Layer 4 of a small transformer language model trained on English Wikipedia (9 layers, counted from 0, width 96).
A neuron's activation on a vector x is GELU(weights . x), where the dot is the dot product.
The model reads these tokens: "it" "é" " " "et" " du" " Pro" "gr" "è" "s" ")" " won" " " "7" "1" " of" " the" " " "1" "1" "4" " seats" " in"

The vector x that enters this layer's MLP at each token. A number n stands for (n - 500) times 0.0072.
0 "it": 637 750 450 521 594 339 477 620 613 554 493 329 596 466 819 353 363 335 406 404 408 705 530 400 410 595 494 507 443 261 575 552 499 416 605 571 652 381 435 404 584 630 447 502 368 382 587 593 272 443 717 368 653 570 534 531 511 700 751 254 583 430 521 774 496 410 244 608 538 320 518 691 156 347 316 530 526 318 507 606 511 605 441 645 344 406 516 668 861 670 475 501 648 717 558 603
1 "é": 516 781 476 386 727 415 500 466 654 596 595 251 614 355 533 233 258 412 508 681 507 746 282 487 448 642 402 430 557 492 618 607 567 597 403 518 576 418 308 599 578 561 467 584 479 135 655 579 272 358 676 504 695 581 343 474 489 607 386 413 432 539 530 845 360 377 352 578 613 329 713 586 394 320 409 474 512 436 365 435 359 575 452 442 382 472 489 654 803 680 482 603 547 718 412 576
2 " ": 441 622 389 541 427 301 578 560 975 448 613 547 666 423 495 301 446 552 439 533 244 760 375 379 529 715 499 421 736 483 767 531 568 325 245 427 644 536 556 547 396 528 379 618 637 497 676 477 340 403 542 518 667 618 379 466 462 262 485 503 618 502 280 689 361 676 290 529 723 178 601 442 458 582 528 696 518 462 337 526 365 539 523 410 361 397 497 485 607 410 658 640 526 506 410 564
3 "et": 481 690 604 533 729 432 692 387 741 603 459 402 887 542 575 463 402 350 397 341 198 474 399 576 532 736 517 446 594 407 496 608 583 339 429 286 559 630 600 509 353 470 295 656 529 532 565 563 375 161 572 368 621 665 524 467 638 458 396 661 478 527 355 888 403 568 354 641 667 566 616 636 561 513 539 486 653 422 446 534 613 737 572 404 307 528 368 615 785 572 559 542 561 673 443 527
4 " du": 523 326 541 512 630 478 552 384 965 481 529 460 729 327 517 344 310 427 345 545 577 560 525 543 571 744 340 442 550 425 572 565 650 249 411 326 507 385 635 630 714 440 526 555 387 457 596 396 275 360 488 478 565 768 581 637 570 398 396 543 486 332 312 632 497 425 449 584 767 652 555 568 525 311 454 608 698 218 505 516 461 571 456 536 194 735 526 479 557 543 703 567 322 247 385 552
5 " Pro": 641 695 628 493 641 409 581 456 642 720 322 347 600 389 465 296 349 603 463 533 615 738 343 300 703 690 202 476 684 347 531 428 379 333 538 398 565 538 499 660 440 593 350 675 626 350 466 584 395 292 592 579 533 687 632 563 588 422 278 504 601 359 256 719 527 451 301 513 649 572 588 502 346 485 481 725 477 267 273 525 431 568 523 284 352 585 516 644 535 725 421 569 466 625 340 600
6 "gr": 564 549 585 436 596 664 743 767 422 650 466 250 819 382 739 415 379 403 422 499 399 534 347 452 546 404 487 586 649 351 692 605 644 648 499 247 309 386 727 573 493 619 563 471 510 553 458 518 176 330 588 458 651 435 691 503 727 406 545 270 722 345 352 672 596 539 487 470 399 528 435 640 460 479 296 493 510 58 576 491 375 619 541 380 431 448 520 526 724 542 605 602 386 504 389 565
7 "è": 691 593 543 452 582 589 627 434 714 381 568 371 563 423 556 216 293 423 380 655 374 714 375 419 562 654 296 515 751 436 657 625 751 518 448 249 592 391 459 648 600 600 497 687 437 404 705 593 335 277 633 440 636 499 587 562 604 448 551 504 694 200 341 748 409 454 354 442 785 349 606 698 654 352 490 488 493 311 499 324 331 616 448 333 430 587 482 586 571 577 571 564 342 447 461 739
8 "s": 510 683 655 327 718 532 519 489 553 373 507 356 815 537 591 361 296 463 456 668 180 594 368 382 406 605 449 451 597 92 524 700 711 307 434 393 524 527 574 359 415 466 422 573 543 338 526 454 462 287 604 461 678 397 598 490 422 523 579 336 505 443 317 867 463 590 276 474 699 336 519 644 428 378 348 599 623 351 435 408 509 537 498 266 331 375 424 664 645 552 636 687 382 621 371 524
9 ")": 450 699 313 656 614 322 709 677 613 313 593 549 715 660 608 391 350 340 452 575 151 641 630 322 589 740 581 477 450 225 608 372 596 589 485 325 602 466 593 436 381 334 518 464 537 494 545 454 318 433 554 529 755 455 493 534 410 369 405 455 744 658 368 821 518 534 326 551 638 602 538 658 432 386 416 617 392 459 376 546 378 470 406 376 200 477 609 621 601 601 517 780 647 575 515 348
10 " won": 363 664 314 444 692 202 488 488 592 469 639 403 669 544 637 370 202 373 348 517 280 567 462 552 463 550 548 567 608 516 622 479 762 269 423 360 535 405 480 615 424 378 384 420 527 481 524 583 364 437 429 509 806 657 468 407 667 398 350 604 576 243 314 728 482 673 393 669 762 423 520 452 485 482 505 555 453 295 535 622 414 640 390 392 170 702 547 391 317 656 605 693 604 390 304 571
11 " ": 421 703 254 559 439 345 573 507 859 487 549 568 726 484 434 332 457 473 377 488 276 794 374 396 545 759 602 395 774 443 738 599 564 263 384 423 677 524 453 596 366 504 389 587 586 576 650 400 447 401 546 472 708 720 467 506 449 328 414 470 583 544 410 601 446 646 254 550 544 156 544 390 403 699 670 655 453 331 320 513 320 602 449 344 389 518 465 452 493 388 681 576 546 443 449 649
12 "7": 458 733 309 386 506 303 383 656 435 474 558 436 814 724 515 271 310 290 336 622 458 470 443 228 407 750 316 248 571 553 534 427 603 369 527 419 531 500 499 572 253 529 356 553 541 634 557 310 364 342 368 525 796 591 540 533 360 237 206 472 621 528 682 539 432 403 274 546 555 432 541 536 563 619 708 633 395 472 386 464 331 640 523 437 372 456 359 422 403 403 666 468 388 561 423 535
13 "1": 429 634 362 231 528 348 384 431 557 491 623 488 705 705 614 164 449 473 381 768 537 477 524 366 407 681 360 427 425 327 455 272 563 402 616 455 425 387 568 311 518 429 354 290 342 514 522 285 353 245 245 593 711 629 352 594 546 400 388 435 586 438 573 687 265 615 412 595 639 436 735 321 405 393 712 620 528 489 466 642 392 555 446 429 357 555 423 553 512 463 779 649 463 637 370 565
14 " of": 490 603 606 430 536 447 373 301 682 581 537 324 907 378 568 388 442 477 434 451 255 573 363 470 459 667 542 624 322 416 511 531 533 87 543 529 543 471 610 498 600 457 458 547 410 528 581 285 379 203 316 518 693 632 447 503 606 468 382 649 550 170 491 754 498 603 516 655 773 586 586 437 464 484 457 590 531 539 442 579 516 527 355 622 216 751 384 471 636 685 704 443 609 358 343 592
15 " the": 690 691 435 486 546 295 560 511 548 571 589 501 771 484 585 358 299 461 406 608 316 701 545 409 502 734 611 689 550 296 678 560 614 95 691 581 670 389 374 550 569 507 424 421 608 738 467 391 520 292 516 475 623 893 392 527 441 327 454 362 696 427 330 573 541 556 549 659 684 485 522 354 684 649 312 313 558 371 355 572 458 489 398 540 303 450 408 560 536 450 455 551 521 429 335 587
16 " ": 357 690 281 602 446 397 539 596 885 530 660 516 711 412 491 253 436 545 423 482 392 793 447 367 544 774 624 484 716 463 693 489 549 256 386 435 688 537 408 557 464 522 403 543 624 663 540 416 432 358 550 506 697 706 453 496 422 447 531 424 683 469 469 520 492 625 360 516 614 84 595 326 243 668 475 586 485 414 345 511 257 543 450 385 354 379 424 449 508 307 657 521 617 487 430 669
17 "1": 293 720 342 446 498 252 527 638 537 265 741 532 795 598 374 355 334 629 550 618 475 555 487 189 346 788 391 287 576 520 496 365 544 315 494 465 417 446 299 358 394 414 359 335 609 673 504 336 329 268 424 516 692 599 516 627 417 479 456 340 593 383 712 533 438 425 383 459 563 430 658 281 525 451 571 607 554 549 489 499 273 578 391 383 499 364 282 446 402 488 656 616 534 564 404 651
18 "1": 445 646 455 281 461 343 475 448 636 414 670 431 706 563 394 123 423 585 488 807 448 561 518 361 358 534 461 478 512 425 380 336 451 305 604 593 350 319 431 163 522 493 347 367 526 666 477 350 391 216 385 547 685 429 320 633 407 429 305 484 590 440 761 639 375 560 381 480 647 594 610 382 384 461 682 724 591 564 471 377 328 598 424 532 349 423 402 429 432 479 866 648 560 637 433 593
19 "4": 572 657 515 313 395 357 407 372 525 541 562 295 641 523 579 75 390 375 439 829 427 564 610 468 441 422 554 564 613 426 410 344 549 353 677 614 444 305 523 279 335 561 339 379 512 781 552 387 327 235 325 560 642 384 239 478 436 447 330 609 559 480 647 749 514 657 396 483 592 627 527 584 364 444 528 686 597 568 389 370 241 613 374 508 351 460 463 434 481 505 798 614 592 701 448 548
20 " seats": 372 723 510 263 507 411 468 569 340 469 553 345 753 372 745 382 245 366 381 699 462 581 447 663 436 454 566 513 531 491 478 503 715 234 756 337 427 458 394 520 398 369 420 542 570 495 509 410 280 219 585 510 760 536 384 762 665 418 516 609 416 470 364 591 531 689 508 434 632 520 477 474 191 387 526 492 500 502 594 494 291 594 481 332 80 468 537 500 401 591 778 625 459 368 424 348
21 " in": 505 520 500 533 610 110 518 444 580 532 465 411 752 524 442 246 435 517 346 489 131 661 444 551 526 565 692 529 514 510 663 412 717 125 490 530 721 324 519 568 477 256 232 499 547 566 586 444 562 308 643 442 716 703 364 530 614 433 415 568 614 165 528 583 496 718 503 429 602 669 525 366 372 558 490 454 623 458 396 617 511 446 458 528 267 478 630 401 565 592 636 564 490 405 511 610

Each question shows the input weights of one neuron of the MLP. A number n stands for (n - 500) times 0.0012.

n34: 399 556 499 587 409 627 588 659 698 557 743 595 732 734 426 389 475 658 697 610 305 426 416 601 654 346 507 406 518 515 356 600 381 614 612 405 524 524 259 299 436 464 508 520 406 486 475 545 329 535 484 697 465 270 423 480 484 426 392 392 673 623 651 257 216 386 401 621 474 519 359 711 657 563 445 472 621 488 632 498 627 497 695 631 510 394 396 467 398 621 398 464 479 728 500 532
Its two highest activations, in order, are on tokens 18 "1", 17 "1"

n183: 486 497 509 346 350 345 549 304 385 475 634 431 403 475 476 439 602 632 714 402 472 492 686 435 412 452 434 453 407 397 619 673 615 560 603 485 454 395 739 514 519 649 506 626 351 627 406 562 560 607 300 569 561 582 381 386 335 522 444 510 531 325 434 402 347 546 359 597 665 568 522 671 434 559 614 507 613 598 492 566 492 667 389 467 813 410 366 589 618 400 344 579 327 499 472 405
Its two highest activations, in order, are on tokens 13 "1", 19 "4"

n47: 791 388 594 414 451 544 388 455 332 448 413 439 508 512 533 517 574 628 513 541 272 432 704 406 600 336 583 538 460 373 445 486 389 411 610 580 374 569 486 635 506 423 505 603 383 421 450 291 598 573 502 524 430 574 445 599 337 549 467 814 592 350 521 590 560 527 419 509 544 145 550 372 419 370 535 495 577 445 663 414 613 614 570 607 701 494 634 537 528 519 473 458 769 494 543 482
On which token does it fire most? 14 " of"

n198: 474 693 534 818 295 463 406 495 380 658 617 689 415 381 500 703 621 552 608 586 406 367 542 646 700 665 482 468 430 310 596 518 454 488 258 542 610 389 427 567 471 550 393 577 673 284 350 649 453 429 414 493 459 564 288 473 621 532 444 304 646 661 528 372 582 347 292 589 505 526 399 630 592 521 512 662 724 441 609 457 528 469 589 670 486 583 570 431 395 459 467 700 606 662 460 495
On which three tokens does it fire most, strongest first? 9 ")", 2 " ", 5 " Pro"

n56: 405 688 441 458 445 718 489 497 542 488 461 561 582 658 535 443 493 594 465 557 563 507 470 538 400 474 479 712 763 644 321 560 473 209 666 387 444 384 491 646 670 496 535 289 528 370 493 604 408 504 543 458 403 608 560 488 391 658 557 388 383 419 389 545 657 500 504 408 483 601 391 519 653 548 479 491 497 536 506 378 706 477 581 547 407 363 424 407 570 670 537 423 483 382 669 592
Its two highest activations, in order, are on tokens 15 " the", 4 " du"

n229: 463 383 368 411 502 431 547 459 510 276 707 459 376 452 422 420 599 542 458 620 436 696 480 500 602 379 659 516 377 502 479 588 636 628 681 314 611 312 422 651 401 658 388 434 545 418 383 492 541 298 651 533 357 361 299 431 547 567 484 559 553 457 465 657 618 308 569 251 482 411 689 404 508 842 478 579 326 470 685 447 454 600 490 448 429 461 657 499 555 359 424 513 394 458 569 388
On which token does it fire most, and how strongly? 7 "è", at about 1.7

n228: 534 656 388 567 375 658 267 566 481 484 502 429 707 556 422 583 572 469 580 314 471 651 310 498 442 566 705 674 625 412 592 517 468 443 598 520 808 447 474 501 718 522 618 527 491 317 381 500 161 442 674 600 393 422 556 405 441 567 557 424 341 532 484 545 655 506 462 273 329 500 546 489 521 445 484 493 344 729 567 500 699 486 570 583 715 447 725 646 626 563 494 572 503 562 589 582
On which token does it fire most? 0 "it"

n136: 600 589 407 373 407 595 427 550 729 529 565 824 546 375 548 512 720 575 523 424 527 492 380 650 582 414 617 512 516 576 511 470 279 336 397 378 505 466 475 648 589 374 672 365 586 652 470 294 466 416 570 428 362 527 449 556 509 536 358 454 598 596 505 544 507 493 456 334 219 439 446 528 356 319 375 588 496 619 565 369 386 505 569 744 438 518 536 347 460 394 391 444 428 691 664 600
On which token does it fire most, and how strongly? 16 " ", at about 1.4

n44: 134 647 460 527 423 663 413 615 354 583 464 513 508 632 670 567 605 479 507 575 357 383 659 362 488 554 725 323 446 549 344 546 401 584 524 460 510 516 221 405 854 441 434 219 440 378 413 465 575 488 248 472 400 620 408 495 677 432 560 527 364 589 325 419 319 425 502 338 501 504 536 495 499 526 591 382 464 563 571 625 525 421 441 484 386 405 635 355 652 338 437 427 579 550 490 714
On which token does it fire most? 13 "1"

n244: 546 627 695 622 592 574 326 469 540 507 648 462 438 599 537 642 620 372 477 202 378 609 349 514 600 279 484 353 526 508 496 413 447 635 625 490 641 519 525 501 312 636 533 413 494 588 559 585 530 374 375 283 474 697 651 412 338 491 630 532 465 843 541 457 532 456 476 574 516 492 473 575 442 304 548 601 403 625 659 615 751 463 469 547 497 476 466 640 574 661 637 504 567 663 407 399
On which token does it fire most, and how strongly? 0 "it", at about 2.1

n245: 413 538 351 512 565 406 419 474 217 569 640 561 805 629 495 696 644 359 493 470 443 539 423 498 465 537 506 245 405 573 334 573 459 482 578 605 437 584 686 414 629 493 369 428 336 592 443 450 604 492 319 420 442 465 531 344 550 511 495 634 418 476 757 421 507 437 503 750 421 497 592 528 545 416 611 436 436 445 362 518 254 620 534 351 470 612 377 402 305 267 538 537 508 592 603 509
On which token does it fire most? 12 "7"

n50: 476 473 495 438 506 521 498 433 472 492 475 436 513 514 531 309 547 355 307 623 570 600 453 619 494 218 573 723 380 649 684 427 629 431 475 596 464 447 570 463 641 657 352 217 278 707 578 491 466 387 416 646 531 484 516 453 616 693 446 875 427 421 574 357 361 761 563 499 556 621 640 426 341 546 464 390 482 737 493 429 714 482 594 454 687 496 433 617 537 342 428 482 496 678 608 413
On which token does it fire most, and how strongly? 19 "4", at about 3.1

n6: 528 384 437 576 482 324 538 605 563 430 484 547 356 378 248 369 423 534 719 613 498 479 763 478 537 467 428 547 454 503 611 395 244 548 502 523 484 486 376 412 322 394 521 438 561 472 481 421 622 446 384 469 417 407 695 646 543 562 369 578 289 404 432 729 345 551 555 279 406 281 426 530 646 515 449 255 452 516 471 293 317 609 530 590 543 490 501 591 385 545 382 735 290 354 504 478
On which token does it fire most? 17 "1"

n137: 420 485 327 384 554 610 550 211 480 474 568 333 451 668 530 479 373 336 337 691 417 564 494 627 517 431 696 587 506 459 322 542 733 478 601 513 400 428 429 593 585 451 650 502 237 345 565 620 537 582 281 409 521 325 591 563 482 490 437 529 586 515 410 418 428 449 371 428 570 253 479 487 520 565 612 491 470 373 252 463 698 449 606 607 497 477 572 377 510 498 389 573 538 260 439 429
On which token does it fire most, and how strongly? 10 " won", at about 2.2

n154: 592 372 344 326 624 524 634 410 449 596 454 595 609 586 708 566 512 505 675 438 570 415 666 395 451 545 413 296 389 559 396 510 366 567 258 399 355 513 517 480 595 412 644 446 445 655 539 456 426 348 541 321 417 512 457 616 361 656 596 498 740 299 387 121 508 485 693 654 464 787 581 422 323 414 308 513 408 556 553 387 439 405 422 456 497 518 460 431 395 445 543 403 393 546 412 446
On which token does it fire most, and how strongly? 17 "1", at about 0.7

n85: 511 583 516 647 260 820 626 370 636 532 474 358 205 464 511 683 573 531 328 469 503 484 415 361 518 469 622 587 443 589 551 633 628 548 369 559 469 379 433 509 600 383 430 374 388 422 522 589 402 612 452 308 512 568 660 603 465 601 433 572 439 522 563 601 549 664 573 418 603 476 242 334 524 395 470 411 474 509 341 684 306 431 368 441 518 429 426 462 359 440 743 616 556 557 484 325
On which token does it fire most, and how strongly? 16 " ", at about 0.19

n168: 490 419 373 382 259 372 603 516 693 437 598 570 260 574 300 605 520 730 398 616 536 427 500 526 424 569 400 551 436 254 440 435 405 397 600 440 399 463 498 490 532 472 411 387 458 571 431 508 490 574 336 597 452 263 537 399 489 370 512 570 333 400 473 640 571 500 578 244 420 363 492 480 290 439 639 276 421 472 368 611 467 265 668 522 522 472 664 717 678 503 410 597 603 396 582 451
On which three tokens does it fire most, strongest first? 13 "1", 18 "1", 9 ")"

n220: 593 441 556 624 624 743 574 475 590 369 458 338 543 601 396 385 723 664 445 711 636 632 485 328 517 562 306 447 600 532 416 538 564 533 562 298 627 789 383 463 658 464 532 421 572 442 474 616 420 732 534 453 314 656 536 462 564 556 457 563 545 484 295 644 532 546 518 645 398 378 448 502 336 700 548 448 490 653 543 344 392 320 381 658 605 494 382 438 599 569 443 369 399 353 522 578
On which three tokens does it fire most, strongest first? 7 "è", 5 " Pro", 16 " "

n131: 273 483 413 620 660 380 534 360 467 561 487 487 409 576 260 482 688 572 490 627 463 648 417 310 647 396 513 594 443 724 284 367 359 510 398 527 474 543 623 433 457 518 539 516 449 428 497 611 479 564 625 547 453 730 449 564 457 376 540 557 524 300 584 346 473 585 598 482 674 475 432 369 458 518 637 267 574 316 582 475 442 381 472 478 471 587 544 521 345 642 387 529 630 481 599 349
Its two highest activations, in order, are on tokens 21 " in", 10 " won"

n100: 594 462 525 489 504 428 496 421 478 436 461 602 271 619 421 427 421 199 487 397 456 499 511 612 626 279 629 527 403 598 681 567 520 482 493 440 636 551 649 666 405 579 546 340 396 346 323 547 517 427 520 465 313 341 508 506 341 500 535 232 481 540 612 390 342 450 463 518 585 510 531 521 423 641 460 536 512 472 655 531 705 389 378 494 585 601 676 584 698 558 602 593 584 601 227 513
On which token does it fire most? 0 "it"

n148: 563 515 526 446 593 540 647 438 465 715 660 525 348 560 489 563 353 477 710 487 531 461 553 505 428 588 426 585 520 596 448 443 631 543 327 481 563 681 556 590 607 602 305 434 431 459 457 380 492 566 307 473 254 428 473 737 387 432 779 465 509 324 512 381 553 502 469 496 424 433 584 251 419 551 471 412 509 389 567 554 451 494 440 435 379 360 568 354 582 520 695 519 533 387 439 471
Its two highest activations, in order, are on tokens 16 " ", 17 "1"

n142: 392 389 545 630 606 432 637 423 434 575 454 358 544 705 456 232 534 612 413 655 482 557 505 577 604 370 360 526 424 558 528 644 440 426 568 540 497 660 557 432 597 454 551 642 367 552 454 616 610 744 507 147 574 382 511 570 435 358 406 530 484 572 436 403 150 493 630 702 591 508 495 472 509 580 341 326 476 570 403 619 602 658 509 637 691 518 301 447 410 420 504 467 640 727 525 451
On which token does it fire most? 3 "et"

n251: 509 696 550 567 495 585 500 421 638 498 214 522 487 653 529 425 611 435 709 699 305 516 551 662 342 267 550 520 479 551 544 512 617 540 318 476 551 521 651 656 530 458 658 478 580 597 346 674 315 549 403 533 581 562 344 642 368 589 532 514 381 396 500 591 476 481 391 669 540 571 662 539 687 530 555 486 469 539 614 434 616 611 456 629 576 513 463 451 243 621 442 455 413 595 351 263
On which token does it fire most? 10 " won"

n217: 640 458 613 463 603 588 607 417 403 393 493 655 488 510 570 661 367 594 484 354 503 465 493 381 617 501 384 506 525 525 575 819 442 504 532 599 638 617 298 446 415 601 526 485 654 553 593 522 480 735 330 387 422 560 401 422 645 475 492 641 424 450 603 625 428 576 258 699 341 472 626 464 461 602 575 518 653 453 528 359 551 482 594 650 562 302 277 457 245 722 498 486 435 255 363 636
On which token does it fire most? 11 " "

n60: 583 166 684 606 477 624 472 675 417 590 407 500 537 616 476 740 714 437 495 564 575 575 351 577 509 721 572 526 471 442 654 536 650 492 423 588 589 555 395 526 434 518 312 484 286 541 630 671 628 547 520 409 365 699 365 498 329 585 588 475 379 593 315 590 593 346 667 461 608 510 502 491 288 689 787 356 445 401 299 446 468 580 484 683 519 455 439 432 492 591 635 582 425 403 542 583
On which token does it fire most, and how strongly? 11 " ", at about 0.46

n32: 585 413 510 411 296 452 494 606 342 412 533 577 194 616 384 427 531 331 394 454 519 537 541 364 418 313 310 558 319 435 645 685 534 720 577 680 476 489 313 759 502 396 329 411 584 599 491 442 504 550 448 429 398 469 461 566 458 244 325 616 341 344 568 461 687 401 318 528 439 712 634 589 551 419 693 611 388 271 656 423 391 431 572 639 673 354 599 543 600 289 451 756 400 500 427 492
On which token does it fire most? 12 "7"

n231: 453 419 440 493 661 615 458 560 349 440 481 488 482 457 333 431 552 680 622 500 447 443 620 636 385 389 646 654 498 418 521 460 398 532 478 598 631 552 549 715 190 433 525 176 413 456 663 484 563 443 310 418 600 653 628 347 390 539 556 613 603 633 660 481 488 412 670 545 364 564 486 540 466 571 477 470 384 465 608 569 285 413 566 310 471 496 654 500 138 671 404 323 613 384 565 440
On which token does it fire most? 10 " won"

n112: 597 681 448 514 436 349 512 661 348 315 612 653 430 369 439 335 491 518 587 429 287 501 549 535 495 477 336 457 572 546 458 538 366 652 388 462 364 571 589 521 321 708 450 652 561 464 574 660 565 737 369 523 475 538 372 450 565 667 614 524 508 298 331 406 516 716 547 639 451 440 528 444 611 727 613 637 432 657 627 480 493 613 441 498 525 501 253 506 389 383 502 306 536 599 197 497
Its two highest activations, in order, are on tokens 2 " ", 11 " "

n140: 280 485 500 438 526 431 444 649 674 472 520 646 371 550 455 540 707 482 493 576 464 344 386 343 260 494 367 524 410 376 540 591 463 488 512 591 526 346 406 527 709 653 486 344 663 495 531 505 442 385 374 524 289 660 494 285 722 296 477 608 553 442 693 598 411 483 687 463 296 375 489 675 488 564 626 444 313 742 514 528 381 497 446 652 388 607 491 715 472 381 485 300 493 492 632 559
On which token does it fire most? 13 "1"

n36: 639 332 503 624 622 255 612 446 441 789 482 617 620 450 494 477 463 580 626 523 548 382 538 575 569 387 401 551 712 542 547 661 492 496 479 650 425 455 553 507 531 677 683 705 520 564 564 420 438 698 385 466 556 564 526 347 511 486 520 618 526 398 554 519 435 420 645 677 402 500 404 513 523 564 447 456 700 274 509 416 480 320 382 419 407 598 717 535 274 534 618 545 355 285 524 335
On which token does it fire most? 4 " du"

n33: 515 490 592 698 537 350 376 166 551 389 643 472 439 473 361 731 467 544 373 523 432 546 534 350 266 564 454 477 577 707 523 428 558 486 624 600 531 447 658 781 544 567 608 349 485 603 313 299 341 610 552 488 435 368 479 506 419 590 423 465 529 543 467 440 463 676 512 458 428 408 423 404 553 422 569 587 482 473 675 455 524 611 673 435 542 529 436 727 389 467 396 598 465 654 510 428
On which token does it fire most? 17 "1"

n214: 616 450 517 392 477 602 193 362 497 513 546 366 522 422 545 360 438 620 337 719 538 379 395 649 295 563 539 612 594 500 376 436 619 622 253 488 764 689 552 606 657 444 555 328 486 524 427 559 656 425 348 536 369 263 614 446 495 455 628 407 540 573 702 463 417 364 464 438 671 524 279 561 562 612 572 423 509 604 385 420 456 278 462 388 561 586 416 501 354 367 419 425 571 475 393 671
On which three tokens does it fire most, strongest first? 7 "è", 19 "4", 18 "1"

n189: 545 294 687 479 424 496 466 418 479 628 456 534 459 624 350 392 529 769 670 571 580 363 443 299 380 621 383 255 526 279 395 479 437 510 529 583 573 607 309 504 671 259 386 634 505 465 511 523 625 804 501 456 496 599 576 551 341 525 306 428 200 370 309 472 386 414 584 496 663 553 576 441 682 686 447 407 279 398 721 258 494 584 542 561 570 483 432 529 359 196 451 753 433 337 380 640
On which token does it fire most? 17 "1"

n55: 281 524 309 401 239 732 612 322 555 511 677 561 455 501 275 432 444 496 415 399 614 418 368 443 695 544 721 465 509 570 580 696 473 497 521 548 738 785 341 502 522 574 524 450 442 464 546 701 651 447 600 611 505 438 522 470 351 339 584 435 494 469 474 401 490 309 519 387 480 273 458 514 292 527 472 474 363 202 552 577 612 483 478 398 446 574 568 476 504 444 470 563 636 398 633 625
On which three tokens does it fire most, strongest first? 16 " ", 11 " ", 2 " "

n2: 505 539 416 659 550 513 327 421 436 467 574 579 361 510 284 622 595 498 512 587 584 288 647 370 590 570 432 412 699 557 367 629 594 518 443 328 560 589 468 631 458 360 461 504 412 657 559 552 547 415 482 552 378 513 342 709 531 259 466 475 431 532 381 610 279 449 652 571 538 320 458 705 526 357 530 175 537 186 412 478 434 477 649 489 470 471 574 520 527 691 487 360 506 441 565 405
On which three tokens does it fire most, strongest first? 7 "è", 4 " du", 3 "et"

n117: 513 480 701 514 540 582 468 487 528 511 590 333 547 486 451 576 374 579 371 275 382 718 538 433 226 400 290 532 450 537 328 496 395 534 518 713 380 567 478 441 566 469 522 696 516 444 384 582 573 443 630 328 219 411 610 454 472 420 397 670 613 457 451 508 677 310 429 356 497 529 489 506 668 599 551 313 516 372 586 575 516 402 739 415 435 678 746 413 569 639 616 631 529 525 560 667
On which token does it fire most? 5 " Pro"

n62: 558 535 500 620 414 565 407 271 438 580 552 411 318 446 407 375 650 752 688 691 492 461 647 513 407 553 440 410 627 584 485 721 613 616 511 648 687 595 525 241 620 720 557 192 338 485 335 482 606 545 599 554 399 555 459 497 763 441 460 565 766 443 245 568 296 408 529 553 527 419 349 398 644 467 343 295 697 573 360 583 477 371 576 243 519 570 469 645 467 368 555 494 395 440 462 313
On which token does it fire most? 15 " the"

n144: 434 552 526 731 455 458 441 626 572 381 227 553 450 614 452 409 158 494 510 409 708 373 481 524 434 579 480 577 355 426 316 356 520 658 483 531 470 426 493 504 623 634 565 306 458 416 492 567 505 756 534 542 398 505 582 589 377 551 390 669 487 364 324 616 442 521 572 671 454 354 773 472 521 637 446 524 524 522 674 549 521 388 788 563 433 494 379 575 469 587 527 570 705 444 375 543
On which token does it fire most? 10 " won"

n54: 452 545 305 427 378 628 234 426 371 515 581 591 602 622 731 747 436 453 603 585 438 646 314 513 514 409 614 475 537 445 468 477 734 423 619 485 535 567 528 412 636 460 531 572 502 475 412 343 284 675 388 597 581 512 629 475 277 605 496 558 313 636 570 412 452 517 415 518 468 398 640 340 406 566 712 455 561 564 505 386 386 571 400 589 464 495 470 482 525 428 598 752 481 297 477 339
On which token does it fire most? 20 " seats"

n181: 677 640 400 506 303 444 456 589 456 208 713 424 540 510 448 517 560 743 514 434 443 691 472 528 434 569 579 412 537 365 341 504 307 507 411 519 522 500 430 569 560 537 698 387 505 404 738 596 264 496 371 216 376 514 726 597 706 259 381 507 659 508 734 420 359 337 477 412 319 650 500 637 667 490 717 483 549 567 606 310 539 542 790 281 565 583 395 549 486 579 425 441 483 255 540 585
On which token does it fire most? 17 "1"